Layer 8 of a small transformer language model trained on English Wikipedia (11 layers, counted from 0, width 128).
A neuron's activation on a vector x is GELU(gate . x) times (in . x), where the dot is the dot product.

Input weights of the MLP neurons that the questions are about. A number n stands for n times 0.00089.
n14 gate: 94 257 166 199 -58 49 206 75 189 94 181 151 -244 -24 -222 -2 -258 120 82 267 -94 -259 40 248 -74 -153 97 38 71 -139 -11 -94 -63 -126 -194 -194 -52 -290 26 15 -249 -190 -72 104 -173 246 73 -106 10 8 -36 147 -26 29 82 23 216 -74 147 87 150 -113 74 -292 120 50 80 33 -127 -246 64 -182 112 -129 -114 255 129 -320 -126 -112 -95 21 -156 251 -17 19 -133 -26 -179 149 27 67 -113 58 26 -183 33 -96 -148 -100 -74 -246 -318 -172 -41 34 91 83 -109 -222 -94 -76 -178 -116 -132 -28 20 92 250 42 -236 -32 -69 -20 83 452 87 -138
n48 gate: 69 -19 -10 -158 -188 155 -16 148 -80 53 -183 -106 -98 -12 -380 237 -117 -29 6 -452 125 -2 2 8 215 -148 45 2 19 37 -262 -172 -417 44 6 187 26 154 -116 -417 -120 -47 121 78 154 8 84 -204 158 -86 -78 173 -27 10 -29 -145 112 -81 114 88 -69 -26 -10 -179 -212 3 178 138 74 -246 19 166 52 32 93 176 52 10 249 161 81 117 109 -123 105 87 -99 281 -81 111 183 -72 27 236 115 229 24 121 51 -19 110 -55 223 -187 -89 -48 123 234 -58 -6 69 -19 179 82 -42 -5 190 196 158 -353 -60 237 -22 -59 83 -101 -1 -36
n79 gate: 52 -85 110 109 -218 -38 257 4 82 246 182 -14 -156 -83 149 142 250 -242 -135 249 -145 58 -248 -128 205 -130 -229 -5 157 -55 25 -3 142 194 44 210 -116 34 -97 -113 -47 -55 130 -22 61 31 60 63 -5 -66 18 14 195 -206 -122 -285 129 35 -94 217 10 100 146 150 261 -61 -119 -111 61 -128 125 -61 -64 63 17 -154 -44 -45 -67 -49 252 136 -89 -75 -173 -37 18 -156 181 -107 -77 -149 35 88 63 205 39 -111 28 35 157 48 -150 -30 103 -133 111 -14 13 -33 -111 -292 -206 68 111 8 -194 148 53 -183 -31 34 154 -221 182 294 -9 176
n134 gate: 227 78 5 -283 74 -7 334 106 207 31 156 191 0 -102 11 26 -16 -57 -34 -177 -216 -42 168 49 78 -95 309 99 -122 4 -3 72 -3 -83 121 -28 -89 -52 -218 61 -25 -162 234 65 2 129 338 93 202 -99 -84 58 -119 55 35 -15 127 245 235 112 67 -53 72 -121 -162 -58 54 -129 -94 198 26 29 -18 137 28 68 5 -72 -62 158 14 -100 -167 55 -169 -334 -76 -137 -127 86 38 -31 120 -93 7 82 57 -217 -26 -96 155 -168 -305 -92 -60 131 -19 129 -160 -144 -11 60 -77 93 94 -100 -206 129 58 105 40 132 -88 92 290 7 -235 39
n164 gate: 60 151 -114 -67 -246 33 -61 -107 -290 -29 230 123 -207 117 191 217 -145 -92 -147 26 94 -353 203 -323 -237 120 147 -185 -3 -78 185 87 18 182 -142 -121 92 217 -5 235 -198 -160 55 -57 78 67 146 -28 -349 -40 62 -116 82 -156 87 111 19 -214 -56 55 171 -86 -118 65 -106 142 -201 -216 85 139 30 95 -248 -13 120 163 119 -146 8 -43 -25 -52 70 -166 203 104 362 95 95 -34 1 -131 155 131 110 -211 -49 -74 241 122 -1 69 -208 54 -296 -24 156 -91 -53 19 -20 -132 169 123 -89 -7 -20 23 -73 53 -86 -53 -274 125 15 87 151 85
n314 gate: 6 -1 188 -210 -20 -170 242 189 -191 93 28 -51 106 -211 -148 58 183 -96 103 111 -474 -60 61 -34 -42 -4 -130 1 67 221 13 -17 -10 -66 -9 316 78 -91 105 -15 -75 -105 278 -21 49 53 296 106 111 301 -40 16 -36 -48 118 146 70 -262 173 -172 -6 49 -88 64 -41 43 -62 -17 -5 -106 52 290 -30 92 -36 -82 -238 166 -16 -31 56 -162 51 9 42 33 -198 30 147 19 -143 136 68 -38 -121 -237 21 155 121 -57 -67 68 -53 104 35 -81 -28 -6 -78 -279 -98 15 64 203 -132 117 -56 -195 -127 -167 26 -170 69 46 106 17 53 2
n14 in: -146 -168 37 -162 -24 108 40 329 17 -174 -61 -87 -126 -145 -20 -44 97 260 -90 -59 -137 -88 -124 -116 42 -474 30 40 -66 -15 -177 -89 -22 -100 -153 -198 -104 -16 169 119 114 -92 -66 51 -111 19 -35 283 109 213 375 -62 81 222 -271 -92 -63 -76 -193 -64 114 -239 -20 23 88 77 -106 29 -331 -78 84 183 -91 -171 415 402 26 87 92 -69 -82 384 -80 48 -287 -35 44 84 120 -320 -63 110 -122 -14 -125 183 -303 129 -5 -6 -138 -64 -4 -30 -105 203 33 -30 -120 -283 -140 -74 8 -207 -127 347 6 -50 -312 184 -39 17 -53 169 -120 249 -233 61
n48 in: 144 10 123 103 35 -159 86 -7 -55 -44 217 46 25 -296 294 -106 -88 22 -120 281 93 -170 -112 17 91 217 -210 -55 -281 -50 -35 -98 14 174 -60 -53 -106 142 -60 -166 -18 14 -43 -307 8 -66 160 -18 54 250 -91 -27 23 -338 57 -76 75 -47 -144 192 -29 157 136 -6 -108 -121 -97 -110 31 -114 122 325 20 -165 24 -208 -269 -22 -93 198 278 -85 58 182 21 -19 68 45 -53 156 56 138 -301 -119 338 -112 38 64 -274 -138 -251 124 110 -102 -184 -181 -93 -6 -192 -224 277 151 51 -45 64 88 118 -31 66 188 -117 -338 -48 59 -34 245 327 207
n79 in: 138 79 -114 123 -88 -46 -67 43 -236 13 52 170 -248 -157 278 161 221 -104 64 117 -22 -1 -16 104 235 -77 -307 3 62 -12 -49 -283 -227 71 185 261 -142 181 7 -30 -63 -19 -129 -120 -287 -66 -37 146 -43 -119 -5 -120 18 -207 1 18 -143 73 134 46 146 38 -124 -23 263 -42 -106 -27 -264 32 -264 16 75 -199 -281 -61 16 -42 165 6 104 -77 37 124 -24 -23 161 93 285 -10 -24 66 188 -210 -248 139 39 48 281 -2 100 69 151 -200 43 148 15 -235 248 -10 9 -163 15 -129 36 -44 76 102 76 -130 -127 -170 364 -123 -250 165 -149 100
n134 in: 183 -42 179 97 375 -18 -61 -307 -131 -179 -9 -192 -109 -163 97 137 58 55 233 78 -155 -215 112 -58 8 406 -48 173 -51 142 -9 5 -68 88 42 -101 -179 76 -212 -191 -237 92 158 -12 -88 -82 184 -140 128 -74 189 50 105 -271 -140 -30 -92 -234 -93 -7 98 45 10 -143 11 8 -83 -138 49 -94 101 -135 41 -92 380 -75 145 176 -90 214 41 137 15 117 70 55 -41 170 -35 -83 -134 -70 -56 4 -12 26 -88 32 -201 -49 -136 183 -104 -219 -159 248 64 205 26 260 -238 88 102 -12 272 95 -49 92 4 -127 190 95 47 77 -216 -441 -33 -129
n164 in: 93 -159 -129 51 -318 68 -112 -12 -49 -95 -70 -298 -167 -98 21 296 -50 183 9 120 233 -29 48 106 -36 -140 147 108 285 181 316 12 236 -46 58 185 -445 11 67 112 -16 -136 131 -249 -69 336 -179 4 125 2 -123 -69 -238 53 92 159 131 -40 53 96 -181 223 -178 -86 -8 64 23 -23 19 -137 -198 22 -109 -78 -148 212 -129 108 -89 -269 228 46 146 347 98 225 178 104 -281 63 -362 -65 53 -70 20 -138 -149 136 172 -145 -24 241 122 -217 -104 -136 112 -52 -33 200 -70 -18 33 -178 -106 178 -52 -52 301 77 146 -160 -2 24 -399 -318 -76 100
n314 in: 24 -31 -183 25 -43 -155 -320 305 -126 -51 -50 125 -25 187 62 12 -181 -8 -52 -97 12 -223 292 77 303 -144 -155 24 106 65 238 82 -21 70 -144 109 -195 -52 136 19 182 113 83 -342 -122 -140 10 256 210 110 82 -24 -64 -29 -65 -120 111 -331 13 -98 89 111 249 158 103 -45 143 198 192 35 163 98 -60 -6 -10 -100 -25 4 -83 31 21 157 154 55 -36 -19 -211 -176 100 -146 -53 184 57 82 -155 -7 0 24 109 82 48 181 178 -31 67 -88 -63 28 -53 -81 -142 104 -140 145 -35 -71 0 -80 -12 -39 159 -211 -5 -41 -200 -6 18 -127

Each question shows a token from some text and the vector x that enters the MLP there. A number n stands for n times 0.014.

"t ": 115 -110 -101 78 200 29 -2 59 -173 -102 -18 -162 -17 194 -90 34 -192 -104 -148 146 40 7 32 96 -44 -55 59 -105 64 15 -39 84 28 159 -88 170 44 40 81 -35 -82 -22 45 202 152 -16 65 -36 14 12 23 9 121 -8 -17 0 -61 31 56 -101 -79 59 32 105 -62 77 48 72 -179 -83 152 39 106 45 86 -230 -156 -22 -5 -73 -300 -46 90 33 -219 -69 -162 84 84 -87 -17 7 -12 107 -78 62 -79 -30 18 -90 240 71 1 -36 -110 260 61 26 95 -191 22 -14 -75 82 -114 -65 24 -225 -98 -50 -39 -20 -84 57 -27 -36 -29 103
Which neuron fires most, and how strongly? n314, at about 6.3

"er ": -2 -88 -105 38 195 -121 22 -113 -128 2 -23 -173 1 141 56 -123 -148 -108 32 43 111 75 25 74 33 -77 -94 -64 8 63 6 98 19 173 -76 148 29 -16 23 68 78 23 2 26 82 -24 -35 -103 -68 -50 -38 37 -95 45 -57 24 -114 -111 -4 125 -283 3 -11 51 -17 30 -15 171 -83 -75 77 75 104 122 145 -87 53 -135 30 30 -21 -16 161 63 -193 -11 -52 -59 29 -106 10 101 82 100 -66 117 32 -72 -49 -177 -18 64 101 -85 -94 82 83 -30 41 -284 45 20 101 -87 -101 -18 -10 -344 8 -95 82 29 -132 -56 -32 -45 25 106
The two highest activations, in order: n314, n48

"l": 36 -76 -118 -247 16 33 104 -60 29 -126 133 -115 -14 -75 44 29 5 -24 83 78 -52 147 -3 217 -72 -62 -113 29 161 -186 -89 -91 156 -11 -35 -173 77 -1 -9 -152 58 -12 -103 -82 6 15 -73 -32 -131 -15 -86 260 -47 -18 -48 199 34 -64 -74 113 157 77 -11 -72 205 172 33 -78 51 -94 58 -6 2 123 -54 -91 -172 -62 52 21 -64 75 -202 78 -118 -63 180 -53 88 116 -11 -16 -65 36 57 -128 23 -82 103 -33 124 -147 14 -109 -178 -6 -22 126 117 109 140 67 79 2 -88 193 -42 -161 -81 -87 -8 120 64 31 -136 148 -1 37
The three highest activations, in order: n14, n79, n314

"re": -67 -69 231 -17 230 -1 -20 -135 -35 47 -125 14 13 50 59 -10 145 -73 -207 2 198 40 46 -104 -42 -113 88 -125 42 -77 12 -54 120 45 -206 57 -25 65 24 21 -95 198 133 84 -113 88 36 -49 -11 116 -102 7 -29 89 -99 62 -136 -31 247 7 -20 -29 109 -15 -4 129 -237 -74 -80 -246 22 -84 298 -198 140 -109 38 88 20 -86 32 5 -168 55 101 -151 -87 -167 -79 -6 24 -67 71 54 75 36 10 126 74 108 -26 -2 11 -47 19 -52 64 45 211 62 25 140 18 -41 32 -142 113 48 -47 8 58 49 -11 189 41 -3 116 120
The neuron with the highest activation: n314

"in": 99 -90 67 11 72 24 6 110 -87 50 -110 156 -115 -38 31 9 -78 218 9 -34 -131 128 -113 122 -103 -152 -138 61 178 -32 123 -214 13 44 -112 -143 -22 -92 160 -191 21 115 5 -112 40 61 -31 -14 -202 31 138 96 -48 205 -52 -48 -78 -149 -83 79 2 -132 -88 -194 -11 46 94 -66 -234 -79 -16 -52 -71 8 9 21 77 -29 55 -138 -85 -44 -71 169 -81 10 122 -135 79 21 -41 204 153 -30 -54 -27 123 -77 19 37 -64 2 -56 123 -101 -84 -132 -162 38 61 135 73 54 79 211 17 7 45 67 -137 -119 -11 16 -151 9 -137 44 -155
Which neuron fires most, and how strongly? n14, at about 7.7

"ec": -104 -16 16 -24 -50 31 76 11 14 -51 -98 -117 -133 128 -76 -56 -123 -106 -50 20 141 176 63 82 -119 73 -67 -72 161 11 -33 -81 -34 168 -83 89 -152 127 167 79 139 76 65 100 -54 -93 -105 78 94 93 -304 -24 184 69 -148 74 18 68 212 160 79 76 36 -14 -54 -14 65 -5 -69 73 -199 -181 91 -139 81 -100 -138 53 28 -30 -195 154 -28 185 -15 -5 -157 -20 0 -12 13 -23 -112 100 239 37 16 134 50 -39 -24 -12 218 -43 -156 -1 74 132 -66 130 118 46 77 28 61 12 -117 -20 -22 23 106 -5 10 -134 -14 53 2 -108
The neuron with the highest activation: n14

"it": 202 -32 86 -182 188 -101 138 -128 122 -2 24 -42 -92 25 107 110 176 71 -124 -56 114 42 -128 137 -97 -88 153 3 65 10 -12 -19 6 -20 -14 65 -202 104 171 -206 -61 36 126 166 147 64 -38 -216 -142 -32 53 102 30 38 199 2 10 134 14 20 141 143 -150 -70 -55 84 -94 -220 -56 -103 -37 -138 -79 -63 127 114 30 -33 82 -27 15 151 69 -10 128 -17 131 -25 -37 -34 15 -88 -191 53 112 63 58 8 51 26 82 24 -33 61 -63 -287 76 -34 22 -29 -65 1 -77 39 16 -178 11 -39 188 29 245 -60 113 48 -135 57 81 1
Which neuron fires most, and how strongly? n164, at about 7.5

"ol": 49 -44 -40 -65 -83 147 27 -44 -177 -138 -31 180 53 -50 138 5 111 61 -78 33 4 -64 159 -22 -130 -146 139 121 73 10 37 -97 -59 174 100 -178 85 159 170 -55 -144 28 137 -4 58 -100 -124 -65 6 87 -139 106 -40 36 -62 -43 58 -45 -56 106 104 -29 178 154 -45 72 62 38 -166 -29 85 -100 62 4 -5 -96 -75 154 154 37 55 134 -45 41 1 74 -31 -60 -90 -143 173 28 -29 43 36 4 98 103 95 42 68 199 20 -171 -8 -79 35 40 92 126 -25 -145 222 150 -56 -49 -35 -58 134 68 142 -2 -11 -170 -227 160 73 137
The three highest activations, in order: n164, n48, n79

"the ": 86 -75 -136 121 69 -1 2 -33 -15 108 -69 -77 -131 355 36 -127 -29 5 -33 -66 96 166 6 176 18 -24 78 101 12 13 65 39 -3 142 -44 67 30 -46 17 19 2 -81 7 35 -68 -163 90 -60 -91 34 32 -46 -72 117 54 35 -19 41 13 154 -184 56 32 65 -30 148 142 100 76 -92 -40 104 78 24 98 -83 -16 -211 57 -49 -146 24 -46 137 36 -8 -66 -104 -123 -25 25 135 -151 -12 42 -79 62 45 -204 -86 -58 -26 76 0 31 202 -29 -118 -15 -268 42 5 164 64 -193 51 -22 -262 -106 -70 -40 7 -41 -2 -82 89 1 63
The neuron with the highest activation: n14

"or ": 27 -88 -90 15 232 -72 -69 -167 -52 11 17 -99 -36 73 40 -166 -121 -56 -16 90 80 90 -58 131 -22 -187 -78 -58 -25 3 3 66 87 120 -139 92 147 -56 79 -45 119 15 -27 12 59 -80 4 -137 -74 -18 -20 -64 -65 63 -14 1 -27 -107 -43 32 -191 1 25 61 5 -32 -75 160 -96 -99 33 139 -11 138 165 -27 53 -175 -75 49 -76 49 132 64 -179 -28 86 -137 -22 -151 -86 74 42 57 75 24 9 -128 -46 -116 6 41 101 -108 -140 201 33 64 128 -199 74 18 51 -114 -76 -70 -57 -373 -14 -29 11 15 -74 -48 7 -1 -77 167
The three highest activations, in order: n79, n164, n134

"e ": 88 -114 -75 -33 140 95 87 -77 13 -181 147 1 -117 198 17 -117 -71 -149 6 -62 -39 21 -42 210 -111 -104 94 -19 -31 -22 -70 6 52 144 -135 -8 -15 0 47 -38 45 -30 98 11 -68 -28 77 -150 -49 18 23 24 -7 54 -24 -5 23 108 -24 -29 -138 78 -10 82 -26 -108 -73 114 -93 -34 80 169 -28 75 163 -71 135 -227 -113 -22 11 95 95 21 -249 -51 -30 -80 73 -114 -154 -21 54 -66 99 -80 -109 -217 0 -126 -54 134 -9 -4 -87 186 -3 31 89 -265 -32 -85 38 -92 80 -44 -87 -249 18 -18 -6 -79 -69 -106 111 -135 -92 114
Which neuron fires most, and how strongly? n134, at about 2.1

"(": 137 -8 -57 -81 143 114 123 -76 -88 93 -142 -25 -89 214 105 -90 -87 -12 -25 180 37 -5 -10 7 34 44 51 -43 -22 101 0 200 -30 75 10 46 107 56 89 20 235 -91 -119 119 188 -104 -147 30 -6 -26 -24 122 -111 129 4 -52 3 87 -13 48 -207 -101 -146 110 -17 75 -15 36 -70 27 6 40 156 90 154 -143 -13 -26 30 77 -56 -171 14 129 -17 122 10 -115 -45 -45 13 44 -114 35 48 -70 -71 -12 -59 -93 -11 -17 239 12 -179 119 -40 -52 -6 -296 -61 -143 68 -124 -163 62 -20 -95 -100 -52 48 -89 68 -62 -110 151 9 -47
The three highest activations, in order: n164, n134, n79

"er": -32 -135 1 103 251 66 32 -23 9 -2 -135 -23 -183 39 245 -83 -130 31 -88 -39 67 61 93 13 -39 -41 18 24 51 -41 -99 -102 -71 -18 155 85 -19 -29 47 -133 152 174 -50 -38 190 -124 -54 55 111 -84 -144 -25 119 87 138 209 -126 -22 74 134 91 -38 -76 -205 -58 -22 -202 -37 -163 -27 -8 -31 -17 83 126 26 -139 -50 -161 187 -100 108 -59 -73 -15 -77 149 -104 31 -154 94 -54 38 -43 -12 170 -74 -19 41 -4 -46 73 -75 40 -22 -37 -4 18 243 46 6 128 -153 -39 -88 32 29 -197 64 61 -36 83 -21 128 -176 73 17 -28
The three highest activations, in order: n164, n48, n314

"f": 224 -36 -45 -30 49 -100 -39 78 7 111 93 -188 26 49 110 -126 43 -74 -2 -12 138 -116 -88 149 -89 -52 18 65 63 -101 -1 -56 29 114 -105 -6 -36 61 39 -15 62 146 77 200 -121 -28 4 62 -56 52 -1 -32 -103 19 -57 46 -71 98 72 -18 77 28 169 82 -193 -76 241 52 -51 -111 -38 10 144 38 39 -211 -94 166 -126 150 63 -109 -101 149 38 -23 -270 -132 125 -43 -113 118 50 -60 -24 -196 85 11 33 -25 50 -167 10 60 -163 125 -1 28 81 109 -1 -27 114 3 231 -6 -13 -39 -75 -50 18 198 55 -235 -138 -105 188 -49
The three highest activations, in order: n314, n134, n14

"L": 60 22 -88 6 159 -86 29 -37 206 -68 -59 75 -44 127 82 -86 -95 25 -102 42 59 48 -26 94 -200 -30 46 120 115 -22 203 19 -31 158 36 12 17 -19 -112 -36 29 -48 123 34 98 113 -113 -63 -227 154 -61 78 61 -57 -88 -37 9 38 124 18 -60 -60 -49 183 -98 133 92 74 -66 -191 -111 35 53 -14 114 -64 0 37 186 118 66 -31 -71 -110 45 133 -8 -16 -7 -14 60 -210 68 -57 95 -71 16 -44 30 -42 -88 -4 -69 52 71 115 -29 20 251 -90 132 23 194 56 37 113 -29 -100 -132 143 -181 77 80 -219 -274 52 -23 175
Which neuron fires most, and how strongly? n314, at about 0.27

"as ": 145 -59 -57 -67 241 78 75 -138 -38 66 89 -142 142 329 154 -201 -52 -102 -127 50 80 119 31 77 -15 86 -116 -12 39 188 -45 -25 10 -32 -49 83 117 -5 24 56 35 29 -69 -119 177 7 -63 -90 -68 157 -4 -38 -77 120 -52 26 -34 90 -12 62 -130 -68 -27 98 10 -34 40 100 -28 -17 25 -79 208 -21 52 40 -6 -154 16 29 -3 -66 49 67 64 9 -80 34 -34 -2 77 68 -108 189 -42 108 -29 -35 -13 -146 -107 -54 176 -24 -115 19 168 -18 -45 -159 -34 20 82 97 -177 -118 -160 -280 53 4 166 -20 -23 -101 56 140 5 -31
The neuron with the highest activation: n14

"on ": 8 -44 -184 13 81 -213 31 -59 -215 -19 -126 -87 -65 88 30 -128 -34 -90 -21 70 153 90 -1 135 26 -75 -77 -141 -3 91 49 118 104 214 -47 175 150 -37 14 -14 8 -64 44 169 52 -64 16 -114 -150 59 -55 4 -46 35 -65 64 -113 -115 79 104 -260 -22 1 18 51 19 -11 93 -85 -12 -5 -115 179 111 99 -26 55 -142 13 -17 -11 53 71 126 -257 -37 -84 8 -29 -157 26 48 6 49 -107 22 40 -68 -16 -113 78 19 160 -60 -117 125 71 -18 104 -203 123 94 117 -28 -111 -48 -5 -311 -52 -37 27 -53 -108 24 -29 -14 -19 139
Which neuron fires most, and how strongly? n314, at about 0.75